Layer 7 of a small transformer language model trained on English Wikipedia (12 layers, counted from 0, width 128).
A neuron's activation on a vector x is SiLU(gate . x) times (in . x), where the dot is the dot product.

Input weights of the MLP neurons that the questions are about. A number n stands for n times 0.0048.
n15 gate: -23 -13 -2 -34 17 10 1 -2 30 -16 1 46 23 -6 15 9 23 29 -7 -15 -8 -13 12 -19 -12 42 22 1 2 0 30 -15 -5 -32 2 -30 -22 25 6 13 10 -31 -7 -16 -2 23 32 12 1 12 1 1 -7 -18 3 -22 -23 27 7 10 -53 -4 -27 -46 -9 24 -27 -36 3 5 -2 30 15 36 -35 41 -9 -23 11 -8 17 4 -19 -15 -13 21 -23 -18 20 -40 24 5 40 25 -37 -6 -31 31 -33 18 1 -13 17 -14 3 -10 -32 -52 -5 44 -12 -15 41 7 -21 5 12 -3 -26 -12 39 -15 30 -14 -4 28 36 -15
n40 gate: 23 17 -14 -11 -31 -21 7 -6 -36 -18 -67 27 32 25 25 -22 7 19 -5 34 -16 20 34 -13 0 33 37 19 -16 11 3 -25 22 -3 -13 -6 -10 36 31 41 37 -9 -22 41 -1 12 26 -20 -23 36 15 -5 23 37 -19 23 -27 -7 14 0 -2 22 17 -1 -12 10 27 -10 6 45 18 2 25 -10 -11 -8 -26 15 -21 24 7 37 2 14 23 -7 -7 -28 13 30 -4 -60 31 -40 35 -45 -31 -28 0 16 -9 -1 8 -11 21 38 -2 -10 14 12 -46 71 10 29 -46 22 48 16 19 -31 -27 11 15 26 19 -5 -15 16
n59 gate: -21 -30 5 5 -16 -24 10 -13 -31 13 13 27 1 -2 25 2 -22 12 31 38 17 20 26 -29 2 21 -20 -9 -4 -4 9 -36 -21 35 -14 3 -13 41 2 53 -2 -11 -4 22 -21 37 45 -10 -29 -18 -6 -18 -49 15 -7 -4 19 -25 -1 5 -12 5 -9 62 -12 -10 -5 10 -1 7 7 12 21 33 -6 -15 -15 51 -20 -14 -33 -74 19 6 -14 -10 0 -2 8 -4 -9 -31 35 -21 -14 -21 -8 -44 49 -9 14 -17 -17 0 -2 -27 -1 0 23 32 -11 -17 11 -9 -6 7 12 -10 -18 -30 8 51 -11 -9 47 13 26 -21
n94 gate: -8 -16 -3 94 2 42 -29 -22 -28 22 42 4 7 19 -26 -1 21 -13 -1 10 18 -22 13 -3 34 -22 22 16 29 27 14 -41 22 26 29 -17 -4 5 20 30 48 -33 12 -33 -15 -15 9 -14 -7 -12 -14 1 -55 -22 -38 -20 -7 -8 19 -2 39 18 -21 29 17 -49 9 5 -10 -52 2 22 22 18 9 -42 -16 6 -19 11 -33 22 23 16 -63 -25 55 -16 6 31 -21 -3 -18 -29 42 -20 -19 -27 38 27 -31 20 -14 -11 -28 58 1 -3 4 50 19 30 -1 -33 71 10 1 -14 -2 20 -26 32 -6 3 -8 -56 2 62
n123 gate: -2 46 11 39 -54 14 -19 -16 -10 -8 -5 -7 35 -14 -10 -74 -7 -3 -21 -1 -12 -11 13 8 -14 -55 35 2 -9 -2 38 -18 51 -11 13 -18 -28 -5 28 4 -39 0 -53 -5 -7 6 16 -12 -18 -1 20 -28 6 -2 -46 -11 12 -31 25 5 -10 -15 -16 3 -5 6 -32 -39 0 -34 8 13 17 -11 1 21 -21 46 29 9 -6 1 28 22 -7 32 15 3 -30 -14 -9 -8 23 5 -8 -5 -34 0 37 28 6 23 -9 2 20 12 25 5 -17 -4 -14 12 17 -26 -4 -13 -8 15 26 -9 -37 -2 29 -8 3 5 16 -4
n150 gate: -48 -5 -40 7 -4 18 -24 50 40 22 15 -58 19 36 -6 -7 0 24 -28 -9 14 39 -26 8 -40 -6 -21 -1 35 -8 -3 6 13 9 -12 36 27 -12 36 -19 44 32 -7 30 27 -32 -6 -9 31 -15 -17 -4 5 -7 17 -2 33 53 -27 -32 26 4 -1 -22 9 41 48 6 -29 24 -1 -4 5 7 0 -81 29 -28 6 -12 -29 13 2 -5 0 -7 -1 -33 -30 17 -8 37 -6 35 -2 7 -11 7 -51 26 -7 -13 -38 -16 -32 23 12 -26 5 -19 -44 14 -19 -11 16 21 41 10 5 -9 -10 19 -27 9 -7 23 20 17
n158 gate: -20 -25 3 -11 -30 -19 -8 36 30 46 35 -7 -10 4 38 -39 16 -28 -4 14 -25 6 -43 -11 -4 14 -1 -4 27 12 -9 33 13 10 -10 12 7 10 16 17 4 5 -19 14 -2 10 3 -59 -1 3 20 34 11 -1 -39 23 10 -30 -26 13 38 -59 19 24 -33 -11 40 -14 -8 24 10 4 -24 2 -29 -3 -44 -38 -27 11 -16 -5 -36 29 -3 40 -1 3 -23 58 27 -4 16 10 16 13 -24 -23 -17 27 -11 -22 10 13 44 8 -8 -9 -3 7 -34 -16 -10 14 43 -9 15 -4 -11 40 -5 51 -21 4 -54 5 27 -14
n195 gate: 21 6 27 -24 -15 -32 -10 65 26 -30 -42 -28 20 -11 19 -11 39 -18 9 -33 -67 4 1 16 24 -3 -4 21 21 2 30 30 12 35 -10 -16 16 0 -24 56 -22 -42 -20 22 40 6 -43 -29 -27 -17 -42 11 -6 17 1 11 6 28 16 -4 -10 14 -2 -16 -24 -11 -20 13 18 -24 -5 17 -4 -7 -29 -32 -16 47 13 -1 -9 29 28 28 -34 19 6 12 -27 9 -20 14 -6 -13 -7 -13 -23 -28 51 23 -5 31 32 2 37 17 -9 -50 10 4 -44 22 -32 -14 -44 1 -36 -1 -3 -48 -13 59 -50 17 37 25 -54 28
n210 gate: -8 14 -18 3 9 23 -9 -14 29 50 67 -4 63 -1 0 -20 -8 -22 -30 -17 9 5 10 11 -25 1 20 4 32 -44 12 47 -1 23 -5 -24 -48 4 17 6 -17 9 2 -21 -2 7 4 23 13 -47 -18 -26 27 -49 16 12 3 15 -12 43 25 66 39 28 11 2 -15 -48 17 -2 11 13 -64 4 -29 -12 46 22 45 28 1 4 39 25 28 -23 17 1 -27 18 -26 7 -33 -2 -26 32 -9 38 -6 33 -2 -15 21 5 -4 -7 58 -18 -26 -26 32 -6 16 -15 41 -29 2 -23 -25 -14 34 -35 -15 14 -8 -30 16 11
n250 gate: -1 1 9 44 -16 33 17 7 -7 -25 20 -11 -7 -4 31 7 -3 1 26 -21 -21 -35 41 7 -19 -53 1 12 36 24 -2 14 -37 -29 -9 -3 24 -3 -28 -15 2 -21 -25 15 15 8 -19 9 -12 28 -25 34 -21 -23 4 -5 16 -8 23 23 -8 -27 15 -13 0 -14 -31 -18 7 -1 -31 14 -15 -12 -20 -34 20 -35 -3 -35 -30 -23 27 40 4 -4 -3 9 -39 -14 -21 -1 -19 27 -3 -3 9 -7 55 -8 -6 -13 -17 5 -45 -22 -13 1 24 6 -11 1 9 -16 1 8 -33 -30 11 -38 -1 -23 29 8 -14 32 13 8
n288 gate: -14 8 -28 -15 -22 -16 -32 57 18 -3 28 -12 22 -1 -26 -61 49 30 10 17 -23 -29 0 -1 21 -11 -40 -17 -7 -25 -45 -8 14 -18 9 -2 -37 18 10 -49 -1 11 -3 37 46 -15 13 -7 -6 28 2 13 33 -17 -9 21 36 3 15 -31 9 -3 -23 -11 -11 15 -33 -13 8 15 -13 8 -15 -16 31 24 -7 10 -5 1 -41 29 16 73 -23 -46 9 -9 22 9 -25 7 30 -34 7 -10 -81 -3 26 7 -18 4 28 -30 33 -4 -30 39 -25 -17 -10 23 -50 -9 6 -27 -17 23 -26 26 33 -27 -5 9 -17 -46 2 14
n291 gate: -27 10 -39 -5 -26 -5 -7 -9 -10 -44 -17 -13 4 12 -21 -6 15 -19 8 24 -22 -26 25 29 11 -18 2 16 -9 -3 -3 -28 45 44 19 4 -2 -25 -23 50 37 -14 19 86 54 -18 1 9 36 23 -25 16 54 -12 -25 35 -3 5 43 23 -9 54 6 -24 81 12 -28 1 12 27 21 5 -4 6 -14 42 15 6 21 11 4 45 3 4 -40 7 -8 -44 13 -15 -21 -12 22 10 -1 -35 -24 27 19 14 4 64 23 -7 -13 10 38 17 -11 -11 -16 31 12 -6 -5 -64 -4 42 17 25 -26 17 30 5 -8 8 -19 -20
n308 gate: 2 11 -20 -1 12 -41 -6 51 -23 -31 -34 17 13 53 22 -13 36 17 -28 34 18 32 1 20 20 54 -16 -52 -2 13 -26 0 14 -2 39 -44 -30 -23 -9 41 20 -40 43 4 -10 -17 11 36 15 26 61 23 -7 3 -25 24 -12 -9 -9 3 31 11 12 65 -14 8 15 1 27 13 33 -9 53 -17 5 9 1 -1 -22 5 -20 39 14 26 8 12 8 10 25 44 -33 -32 14 -20 -4 13 -28 -20 -17 13 32 -6 -17 -6 -13 -26 4 12 10 -2 -36 -9 -9 18 9 -10 76 22 51 -22 15 5 -33 -8 23 -17 -24 -8
n15 in: -22 3 -26 -35 31 -11 5 -37 -18 -17 -29 -2 3 4 3 -4 29 11 5 10 -3 1 30 2 -15 23 16 14 -7 4 2 -35 4 -21 -19 23 -47 0 -6 27 -11 -34 -13 4 -16 15 42 -9 -23 36 -10 14 -4 9 -21 1 28 3 26 28 -15 30 -42 -2 -36 -4 -13 -2 -4 -12 -29 11 33 37 -26 23 -31 -18 13 -21 -12 3 -27 14 -25 11 -20 -1 7 -6 23 20 44 -15 -35 -1 -6 50 -22 3 38 6 6 -4 19 -8 16 -17 2 28 21 4 -10 18 10 26 3 -1 13 18 31 -9 -8 -10 -8 17 36 -18
n40 in: -5 -7 -14 6 22 9 12 3 -7 51 12 -2 -42 -29 -45 34 18 -64 0 10 20 -61 -22 19 -52 -61 -20 -11 12 -15 5 -39 -17 -33 4 6 -32 14 -60 -23 1 -25 5 42 32 -7 -9 40 -4 -37 8 -12 2 -30 -33 -67 -8 -44 -1 37 -2 -16 -12 -2 26 -50 -7 -16 4 -9 1 2 -52 26 11 -2 22 12 23 -34 -23 -32 -16 -13 -9 -7 21 -15 -20 -27 2 20 4 -5 14 7 -8 19 -6 15 -65 2 -19 -24 -47 -36 -34 -30 45 15 2 16 -13 -18 2 46 -9 -32 6 -65 19 7 -21 -6 9 25 -44 -28
n59 in: 15 9 27 22 6 -20 43 12 -10 -9 3 -1 2 0 -12 12 -12 8 -36 -29 8 6 6 -26 4 -6 -21 0 -16 28 -17 3 13 -24 19 6 6 -3 -31 13 15 -28 -4 -17 -22 -7 -27 6 -28 6 -1 15 -22 -4 -2 3 44 -20 -5 -6 -5 8 6 -7 19 -23 -25 2 -23 -14 17 -15 55 -20 -27 24 -2 8 12 -14 -14 -5 23 -1 18 36 -21 7 -10 12 30 24 29 -4 -1 9 -35 -8 -36 -38 -29 -41 6 -10 -20 -58 -37 -4 1 -23 21 22 8 8 -36 16 13 -4 -3 71 -12 1 12 25 -6 28 43 -1
n94 in: 51 -12 17 45 20 5 10 9 47 4 -16 9 18 4 59 19 -20 44 25 12 -4 -2 12 32 -12 12 -1 2 18 43 -18 -2 21 10 39 -21 10 25 36 22 25 19 -13 -8 -62 -7 12 -32 1 23 -21 -9 -2 25 -33 1 62 29 -5 54 6 -9 22 6 1 -5 9 -27 -34 -42 -10 -7 4 1 -52 0 -56 25 10 -2 32 41 -22 -13 -17 12 -17 56 33 12 36 56 -2 -9 3 60 -43 -8 -19 -28 -6 -38 -23 -8 12 -9 -22 30 -51 -50 48 -15 18 -22 28 8 26 -1 18 46 -35 6 0 -34 3 1 46 -5
n123 in: -35 25 21 5 -38 -12 -1 -4 -26 20 -41 -7 15 -31 -44 -1 31 -15 2 0 1 33 39 12 -5 -37 -16 19 -22 -40 7 -17 14 -6 -5 -28 -8 35 -50 2 -64 17 -4 -13 17 18 -37 -6 -59 -19 45 -11 -5 8 16 -14 3 22 -1 9 -31 4 0 -31 -17 -14 3 -5 3 -55 -33 -34 20 -36 26 -21 8 39 2 0 11 17 0 20 14 1 16 -1 -10 -24 0 14 12 -14 17 -8 -14 26 43 27 -32 -19 -18 14 0 -24 1 19 1 -30 13 -29 3 20 -6 19 1 35 34 29 -10 -20 -16 14 53 -8 -4 -8
n150 in: 4 6 4 9 -59 50 -3 37 -16 -37 -23 32 43 19 -28 -37 -85 31 -32 -17 -13 -8 4 -1 41 -6 4 6 -14 32 -19 18 14 0 -1 3 -19 52 7 -6 -5 67 -23 -6 -31 -10 -20 4 -24 42 11 6 -18 33 20 4 -7 -44 -10 0 34 -22 -9 -2 34 15 -6 51 31 -47 -13 25 -4 13 -27 18 -21 10 44 -1 -30 2 -3 27 8 -15 -1 12 30 7 -27 -2 -1 -37 -18 2 -21 -27 5 -2 -11 14 -57 -13 -11 -28 -3 -20 70 15 27 20 -4 6 11 6 27 -38 34 36 17 -31 6 -4 12 23 -36 -1
n158 in: 6 -21 -9 -30 -20 4 -7 -10 36 10 -6 -12 -12 -33 41 -8 -28 19 21 -28 11 9 -18 -34 -40 -11 10 28 17 -13 -33 -1 -16 4 -22 -12 -19 30 -10 12 -23 8 -14 -26 -15 0 18 -11 59 -17 1 24 34 22 -16 14 -4 -7 17 -22 -12 11 -38 52 34 1 23 14 -2 44 -40 -19 -35 21 12 0 2 8 -56 -1 8 -1 0 -13 -23 -6 -10 20 10 40 28 34 13 19 18 32 26 -18 -17 -8 12 -37 -47 -26 6 5 50 -3 6 23 23 37 -21 -5 -5 6 19 13 28 21 21 9 -16 -17 8 -25 -6 -4
n195 in: 10 -6 -5 21 -19 46 17 -24 -13 -3 73 -21 -63 -3 -2 -8 43 -10 -25 13 -7 -8 -10 -1 7 40 -34 -35 -2 34 7 4 -34 16 10 -15 13 -14 11 -8 -18 -4 -56 5 -19 -8 -7 6 -24 -21 -46 -11 3 24 19 34 25 -4 -38 31 33 23 21 25 2 -7 1 28 -1 -32 6 -31 -18 20 44 -44 -31 -2 1 -12 6 -8 57 -15 1 -7 -4 -11 5 -29 19 18 -16 3 1 32 12 23 24 -21 2 -14 25 -8 4 28 -1 20 -24 -6 -31 13 -8 26 13 -2 -16 16 -7 18 -34 15 7 -60 -22 -61 1 -15
n210 in: -5 5 32 24 41 -24 17 -3 21 -11 19 21 58 -23 -45 -56 36 19 4 -2 -38 -15 27 -4 17 -62 44 36 42 24 7 -23 21 7 -5 11 4 25 -18 -16 47 32 -22 7 -41 -48 2 33 14 -15 19 -4 2 -10 25 -27 34 36 13 -22 21 -62 -34 -12 20 -5 -10 -18 -6 -33 -14 32 3 -24 -7 -6 1 -3 -22 9 -18 -41 -10 5 21 -22 -17 -5 -16 -5 -12 2 16 -9 9 18 -9 -28 30 -8 10 -2 -26 26 5 5 -25 -24 4 13 19 7 -30 -11 -55 1 -23 -3 11 17 9 -28 38 5 13 -6 -4 -15
n250 in: -5 -8 33 3 23 -8 -1 -3 8 -44 -8 4 5 2 -13 -10 -7 -27 -49 -19 52 25 -4 -39 -1 6 19 -22 7 32 -18 4 -11 -14 35 -17 21 27 -3 -5 -4 -8 -33 21 -6 26 -32 4 14 2 3 -27 41 41 11 22 -14 7 5 2 6 -7 6 -21 38 10 1 0 -24 12 0 -40 4 2 16 20 -44 -25 -38 5 -13 20 -9 -29 -19 -26 10 -6 0 -12 28 -29 -11 -3 24 -1 -1 3 -24 9 7 13 -7 -2 -1 17 -9 -15 5 12 -2 10 -31 -13 9 -1 37 9 -1 -25 -35 11 34 -22 -36 -5 17 5
n288 in: 3 10 1 24 -18 -6 -45 21 3 28 45 2 20 -35 -30 -19 -8 17 -10 63 -64 -8 9 12 -36 4 -24 -32 -13 8 -27 1 3 -24 12 10 -5 17 17 -10 10 32 23 19 -7 29 11 14 -23 13 -2 12 7 -21 -10 37 -1 -5 16 5 -19 17 -17 -13 -13 7 -3 -31 21 -45 5 37 1 -15 14 -9 -6 11 -8 3 -32 -40 12 47 -18 -4 6 -5 17 -32 21 5 7 -19 -3 -15 -10 -20 -6 42 -5 -53 14 -8 9 -1 -2 33 -21 10 8 5 18 -40 3 13 -37 -20 -26 6 10 -52 10 12 15 -26 -43 6
n291 in: -28 13 -10 -23 42 -29 -8 14 -19 -36 -50 4 6 -2 6 2 -6 -23 47 40 1 6 28 11 -26 30 9 30 21 64 -28 -19 -19 -22 -16 1 -7 -2 -24 5 -12 21 -8 -7 -31 -15 6 17 2 -15 17 6 1 29 19 -6 32 57 52 8 10 -10 -26 -29 46 22 -28 13 38 -9 15 18 -17 1 46 -17 -4 -17 44 25 -5 -21 -11 13 -29 -13 -25 33 21 0 -25 13 -23 50 -9 1 -19 8 13 -17 -33 -16 29 -32 15 -34 -7 58 -7 -50 10 32 -11 10 -20 -36 7 8 34 28 38 -29 5 43 -20 19 -11 -9
n308 in: 38 -44 10 25 -6 -31 -5 32 -8 -16 -35 -1 -5 21 8 1 -45 19 -2 -5 50 23 -23 18 12 30 -2 -34 -34 34 -21 30 -30 31 37 -30 1 1 4 -30 29 -27 16 -34 -8 -18 20 41 -15 21 -3 18 -18 29 6 58 -22 1 -11 7 1 -24 -9 13 -20 14 24 3 12 -19 27 -10 51 -18 -23 -3 19 11 -53 32 -1 2 42 -36 15 18 3 -2 15 1 17 -35 17 -34 -20 -4 -16 1 -19 -7 20 5 18 6 -38 1 10 30 -10 -18 22 22 28 9 -4 -17 51 -7 58 -22 -5 22 -24 35 16 -19 -3 5

Each question shows a token from some text and the vector x that enters the MLP there. A number n stands for n times 0.054.

"na": 5 -8 -6 3 -3 10 34 11 -14 5 -19 41 1 -43 15 17 5 -28 6 32 11 -10 -1 -5 14 -20 3 13 13 21 15 12 -12 -1 -3 2 22 15 -10 12 -10 -4 -13 15 -7 7 -10 -2 5 -6 -14 0 -8 -13 3 -10 -12 -18 9 -7 -1 7 17 24 5 -20 3 16 12 -2 -32 -21 -16 -5 13 19 15 -6 23 9 7 9 -1 -8 8 12 -2 19 -14 11 -7 -2 -9 16 -7 8 24 -7 7 -22 18 -3 5 22 9 -2 -15 -25 4 -17 17 -28 7 9 -1 -42 2 6 15 -6 0 -21 8 -4 -7 -1 10 -2
The two highest activations, in order: n308, n288

")": -5 7 4 -9 16 7 6 -9 23 16 8 6 -5 -36 1 9 -25 11 4 5 3 -9 -2 -3 4 2 -5 -14 17 16 -22 -3 -24 16 -12 8 4 -5 17 -7 -1 -14 1 -26 -6 7 -28 3 -7 6 9 -3 -13 -7 2 17 -20 35 30 -10 -26 -4 -3 -13 -2 5 1 -31 0 -10 9 16 -10 -39 8 0 3 -13 -12 16 4 20 1 -7 -4 -6 -34 -7 12 22 -2 0 -19 35 -3 18 3 18 -28 -3 -7 -7 1 -3 -11 3 0 -2 -14 11 -1 -16 13 12 6 16 16 8 -11 -15 9 -8 2 -6 0 3 10 2
The most active neuron and its activation: n40, at about 0.31

" in": -4 -29 0 8 -7 -14 10 1 5 7 21 6 2 -61 -11 8 -9 11 19 12 8 -10 -7 1 3 9 11 8 -10 3 12 19 3 -4 6 -21 -19 -2 10 0 8 -2 16 8 10 -6 -13 -3 -6 11 -26 17 -8 17 8 -12 -2 -7 1 10 12 -1 10 -39 1 -1 6 -3 -12 24 -6 -5 -29 -52 0 -19 0 -28 17 -3 11 -7 -2 -11 -14 -6 -6 -4 -13 8 8 -12 -7 1 3 -13 -7 24 -14 -5 -8 -10 3 5 -5 5 2 11 1 14 -9 -5 2 21 -7 -13 3 9 -10 0 12 1 0 2 -5 7 -7 -7
The neuron with the highest activation: n94

"ño": 2 -13 4 3 -5 -25 13 -12 4 30 -18 32 22 -52 -4 4 -7 9 3 -13 4 -2 8 -7 -17 -27 -17 -2 -13 -42 1 -11 -2 23 -12 -8 0 18 18 2 7 22 34 -8 -17 5 -6 -15 -13 -9 12 12 -2 21 9 -4 0 15 24 -6 -17 -9 -22 -14 14 -3 -7 3 -18 7 -13 6 -20 -14 1 21 3 18 3 -3 -19 -23 6 2 15 12 5 0 11 10 10 -6 0 -5 -22 -10 11 7 11 7 -8 -24 -17 13 14 -12 -15 9 13 -7 -6 -13 3 28 3 13 -10 -12 1 11 43 5 4 -4 11 15 -10 -10
The three highest activations, in order: n59, n195, n250

",": -33 -10 -13 -1 -4 -2 11 7 -19 1 -16 -3 -4 -75 -3 4 -1 5 12 2 -11 7 12 -7 5 4 -13 5 2 17 5 6 12 2 5 -6 1 -4 11 11 3 1 7 -3 2 1 -8 -5 -2 -16 -2 -11 -24 -7 -7 10 9 -5 19 6 -1 -4 14 -12 -6 2 2 6 7 -4 27 -10 -25 -49 -3 -4 -10 -2 15 29 -6 -6 -1 -3 21 0 -8 -2 13 7 -11 -3 7 10 12 -14 -4 18 -11 17 -3 -6 -8 2 6 -5 1 -10 -19 -6 -2 -17 11 3 -3 7 -4 12 -5 -5 8 -2 0 -7 -4 -8 -6 7
The neuron with the highest activation: n123

"e": 2 8 8 -6 -13 -18 15 -7 -7 -8 -14 12 -4 -54 8 17 -38 -13 -23 -3 -20 5 7 14 -17 19 -9 5 -4 -10 -2 -19 4 23 -11 -26 22 8 -13 -20 -15 13 24 -16 6 -15 16 13 14 27 7 -1 7 -3 3 -6 11 -8 -16 10 5 -15 5 7 -5 -11 -2 -7 9 9 -16 6 8 -17 -4 6 10 4 -6 22 7 -8 -7 3 10 12 -15 25 -1 4 19 8 -15 3 -14 -2 -13 23 25 -16 11 -3 11 -4 -14 -15 -32 28 7 -26 15 -19 4 -3 3 -40 -10 -8 -8 0 20 0 24 10 3 -6 1 -3
The neuron with the highest activation: n195

"il": -10 3 8 3 -12 7 19 5 5 -3 7 21 -20 -44 -1 19 -16 -21 2 -18 -3 -3 -12 -29 20 13 -9 3 4 -7 -5 8 -12 2 -2 -9 20 -8 -1 13 -14 -31 -7 0 -22 19 1 13 16 10 10 19 -10 19 -13 17 21 -23 -16 11 23 -8 15 -5 -3 -3 -9 -28 22 -1 16 -5 -7 15 -2 -10 -3 21 20 15 0 16 -2 15 10 6 9 7 -1 -5 -2 -2 -16 15 19 -3 18 -21 22 -40 -6 -30 6 -20 16 -24 -6 -8 5 -9 -2 -7 36 3 -15 -26 8 -7 1 3 -3 -7 -2 7 8 5 -17 9
The three highest activations, in order: n59, n195, n15

" women": 2 -8 1 15 28 -4 34 3 -5 -22 -24 5 1 -70 -31 9 -18 0 -2 -8 -6 -1 -14 -11 1 8 -5 9 -3 -2 4 13 5 -17 -19 -12 -10 -14 21 -16 -6 10 29 -10 -10 35 -6 -2 1 -1 -12 -9 15 -3 11 10 -2 6 1 -30 -7 -8 18 7 4 -6 -7 14 6 7 -19 9 -13 -23 2 2 2 14 11 1 -3 0 15 -31 -8 0 11 4 -1 -29 13 -5 17 4 1 3 -1 7 -5 -4 -2 11 4 16 20 14 4 -7 -1 -10 26 -6 2 10 -11 0 10 4 13 -14 6 17 13 -6 0 11 15 9
The most active neuron and its activation: n288, at about 0.17

"7": -4 2 5 -21 8 -10 12 3 6 -4 6 5 -10 -25 13 28 -8 20 12 8 -12 0 2 -17 -12 16 23 -14 -6 16 7 -16 -14 5 7 -6 -4 -14 19 -11 -5 -30 -14 -1 -13 -4 -5 -13 8 13 1 -18 4 -15 -10 3 -4 9 -5 1 2 -3 -5 -10 -11 21 12 6 -28 -7 -6 0 1 -1 14 7 9 9 -13 -14 9 -28 -7 -6 36 -15 -9 24 26 1 11 -1 13 37 -9 10 10 -11 -23 -31 -8 2 9 -1 -12 12 -13 17 -9 2 28 2 26 22 -11 23 7 19 -25 -4 -17 10 0 11 6 25 10 -18
The two highest activations, in order: n15, n59

"gi": -11 -5 -14 -7 -27 -35 0 -14 -11 10 0 46 4 -48 -7 6 -12 30 -16 -18 -9 15 5 12 -14 -31 -9 18 14 26 6 -3 -16 29 -24 -2 11 18 -7 2 -2 4 16 -20 3 -4 -9 5 8 10 1 7 4 2 21 3 -16 -9 33 7 -4 -7 -5 -4 9 -5 -1 -8 -1 -8 -2 10 -1 -15 4 -17 -10 -14 -5 -6 -13 3 -37 -27 -3 2 -19 -17 -4 -14 8 10 -3 -5 -9 10 14 7 3 4 8 -9 11 20 -1 -18 -7 2 20 -3 8 -18 2 -18 35 -4 -4 3 15 15 21 -22 -9 6 -1 14 6 7
The two highest activations, in order: n195, n15

"ia": -20 -12 -16 4 -3 -10 13 0 -15 5 -8 11 11 -67 -24 9 -10 -4 7 -6 0 -15 3 7 7 -14 -9 3 2 -6 -6 9 -8 -4 -32 -7 9 21 -7 13 -16 12 28 14 -7 -2 -13 5 3 -14 0 -10 5 0 9 -5 -14 8 15 -7 -10 -6 -11 -18 1 -6 -23 -14 8 8 -21 -11 -17 -5 -8 4 -23 -5 -4 1 9 8 -27 5 20 -12 8 6 3 2 23 15 6 3 -17 11 0 13 4 -23 -9 2 14 18 12 -6 -17 5 29 -15 21 -37 6 27 11 -28 2 -14 -3 4 10 -4 21 3 -7 5 -2 -9
The neuron with the highest activation: n195

".": 2 15 9 -20 -2 -4 5 6 10 15 26 -19 3 -38 -15 -1 -27 1 20 -24 -9 9 -5 -21 1 -14 2 -2 26 40 -21 -1 -16 7 18 18 12 18 2 -4 -11 4 24 -11 -3 7 -14 -15 3 -16 7 -10 13 -15 2 10 -4 11 3 -11 -1 12 -4 -15 9 13 -4 16 -13 -14 1 18 -5 -23 8 0 0 -4 -1 -28 4 9 4 6 3 -28 -22 16 29 7 -10 -3 -14 24 2 27 -2 -8 9 9 -12 -12 21 4 3 -12 7 1 -18 -7 1 -10 26 14 2 -4 -7 22 -8 8 0 -5 2 0 9 6 -3 -2
The three highest activations, in order: n210, n288, n15

" |": 12 -5 -1 -3 18 6 -1 0 3 6 -8 -6 -7 -16 6 11 -4 16 2 -1 2 6 8 12 9 -5 -1 2 8 21 -27 4 -17 13 7 5 9 -11 4 -7 8 -25 3 -12 -8 0 -9 2 -9 -11 -8 1 14 9 0 8 -14 16 8 0 -2 9 6 1 9 26 9 2 6 -6 -10 2 1 -64 3 0 -9 3 -5 26 7 -1 -11 -14 4 -6 -11 9 34 5 -5 2 -25 17 -13 25 16 -1 3 -7 -2 -10 23 11 0 2 26 2 1 23 12 -1 21 8 -3 6 -4 -4 11 -8 -7 -8 -16 4 4 -2 4 3
The neuron with the highest activation: n40

" Gar": 4 -34 -2 -10 -28 -3 -7 25 10 -8 -4 13 -6 -61 20 12 -29 5 -3 0 -12 -1 -13 -22 8 20 11 9 -19 14 -1 -4 -23 3 -7 -2 1 7 -10 -7 -19 12 9 -18 -14 22 -7 -1 18 13 8 19 -5 11 5 21 17 -6 -12 -10 7 7 15 7 4 12 15 -21 -17 -12 -11 11 -5 -6 29 -1 16 19 17 -8 -8 -13 9 6 14 3 2 -7 -9 22 7 -4 -16 -4 -17 -6 24 -4 -8 0 -5 -3 9 19 8 -38 0 10 -3 -8 -1 -28 21 8 18 19 -11 5 1 0 16 -21 1 0 -7 -3 -1 1
The neuron with the highest activation: n158

"lap": -10 -10 -7 9 -28 1 13 6 11 20 9 17 -8 -62 -4 14 15 -11 -27 0 -29 6 -38 12 1 -35 -2 -4 -13 -9 2 4 15 0 -2 11 12 7 17 13 -2 22 -4 24 22 26 -2 -20 -4 -10 -5 3 -15 -2 15 12 -14 9 -15 0 -8 6 12 4 -8 -20 12 2 -13 -13 6 -9 -6 14 13 -4 -2 -4 -1 -9 -2 -10 1 5 -19 -15 -7 6 -4 -25 -6 -5 -10 16 -13 12 10 6 -7 -2 6 -5 22 29 21 -13 6 -4 22 15 22 5 4 26 -13 -14 7 -17 -4 15 -1 -29 11 -3 -15 -4 0 3
The neuron with the highest activation: n94

"\n": -11 -31 -10 -18 11 -9 1 2 2 14 1 4 -4 -44 -1 16 -7 -11 11 -9 7 -19 8 -19 0 14 -16 4 2 19 -12 5 7 4 -28 4 -6 0 0 -13 -5 -6 19 22 4 11 -12 -7 2 15 -6 0 -11 -5 -5 1 39 12 1 11 -2 2 11 10 4 12 19 11 -8 -1 16 0 -1 -61 13 0 -11 -10 8 8 -15 -8 11 -11 15 -12 -18 -3 0 8 1 -10 13 -2 14 -13 -19 -3 -23 -20 -1 9 1 -13 -15 4 0 -12 -11 11 21 -1 -5 -23 3 -2 -1 -1 -1 7 7 -21 11 13 1 -12 2 -4
The neuron with the highest activation: n288

" view": -18 -24 -9 14 0 -31 5 13 11 -2 9 -21 -14 -44 -19 12 4 8 -14 -3 6 9 -1 3 -4 -45 8 -24 18 2 -2 -9 -2 12 -28 -16 8 -3 2 3 0 0 29 0 5 10 12 13 -10 3 -17 12 -14 4 -7 -1 -9 1 -11 22 -27 7 30 -17 -26 -5 -6 -6 0 -16 -13 -7 7 -22 -12 18 16 -11 -13 -2 -8 -15 -4 -9 -1 -3 17 23 -1 -28 -20 -7 11 5 26 10 -10 9 -40 -15 8 22 9 -15 44 4 -20 6 -4 -2 9 5 17 -6 11 -5 -11 -4 -6 -11 -9 -2 7 11 -2 4 5 12
The neuron with the highest activation: n150

"1": 5 -12 -13 -22 -4 0 21 6 -1 -14 2 -4 -25 -18 -2 47 -6 -5 -6 11 -5 -15 3 -11 -17 -9 18 -10 -12 -5 3 -7 -15 -6 16 17 11 -3 6 11 4 -26 8 -2 21 5 -15 -11 -5 -2 11 -15 2 -11 5 11 -1 1 -11 1 -17 -2 20 -34 -13 18 10 -5 -18 -6 12 13 -1 5 -5 -6 5 -6 -8 5 1 15 -10 -32 29 -25 -29 20 20 -14 -7 -7 1 16 -11 -2 13 -1 -1 -27 -11 -10 4 17 -12 7 -1 4 8 8 -4 0 4 -16 -6 4 4 15 6 0 -20 -4 23 4 3 31 12 -24
The neuron with the highest activation: n250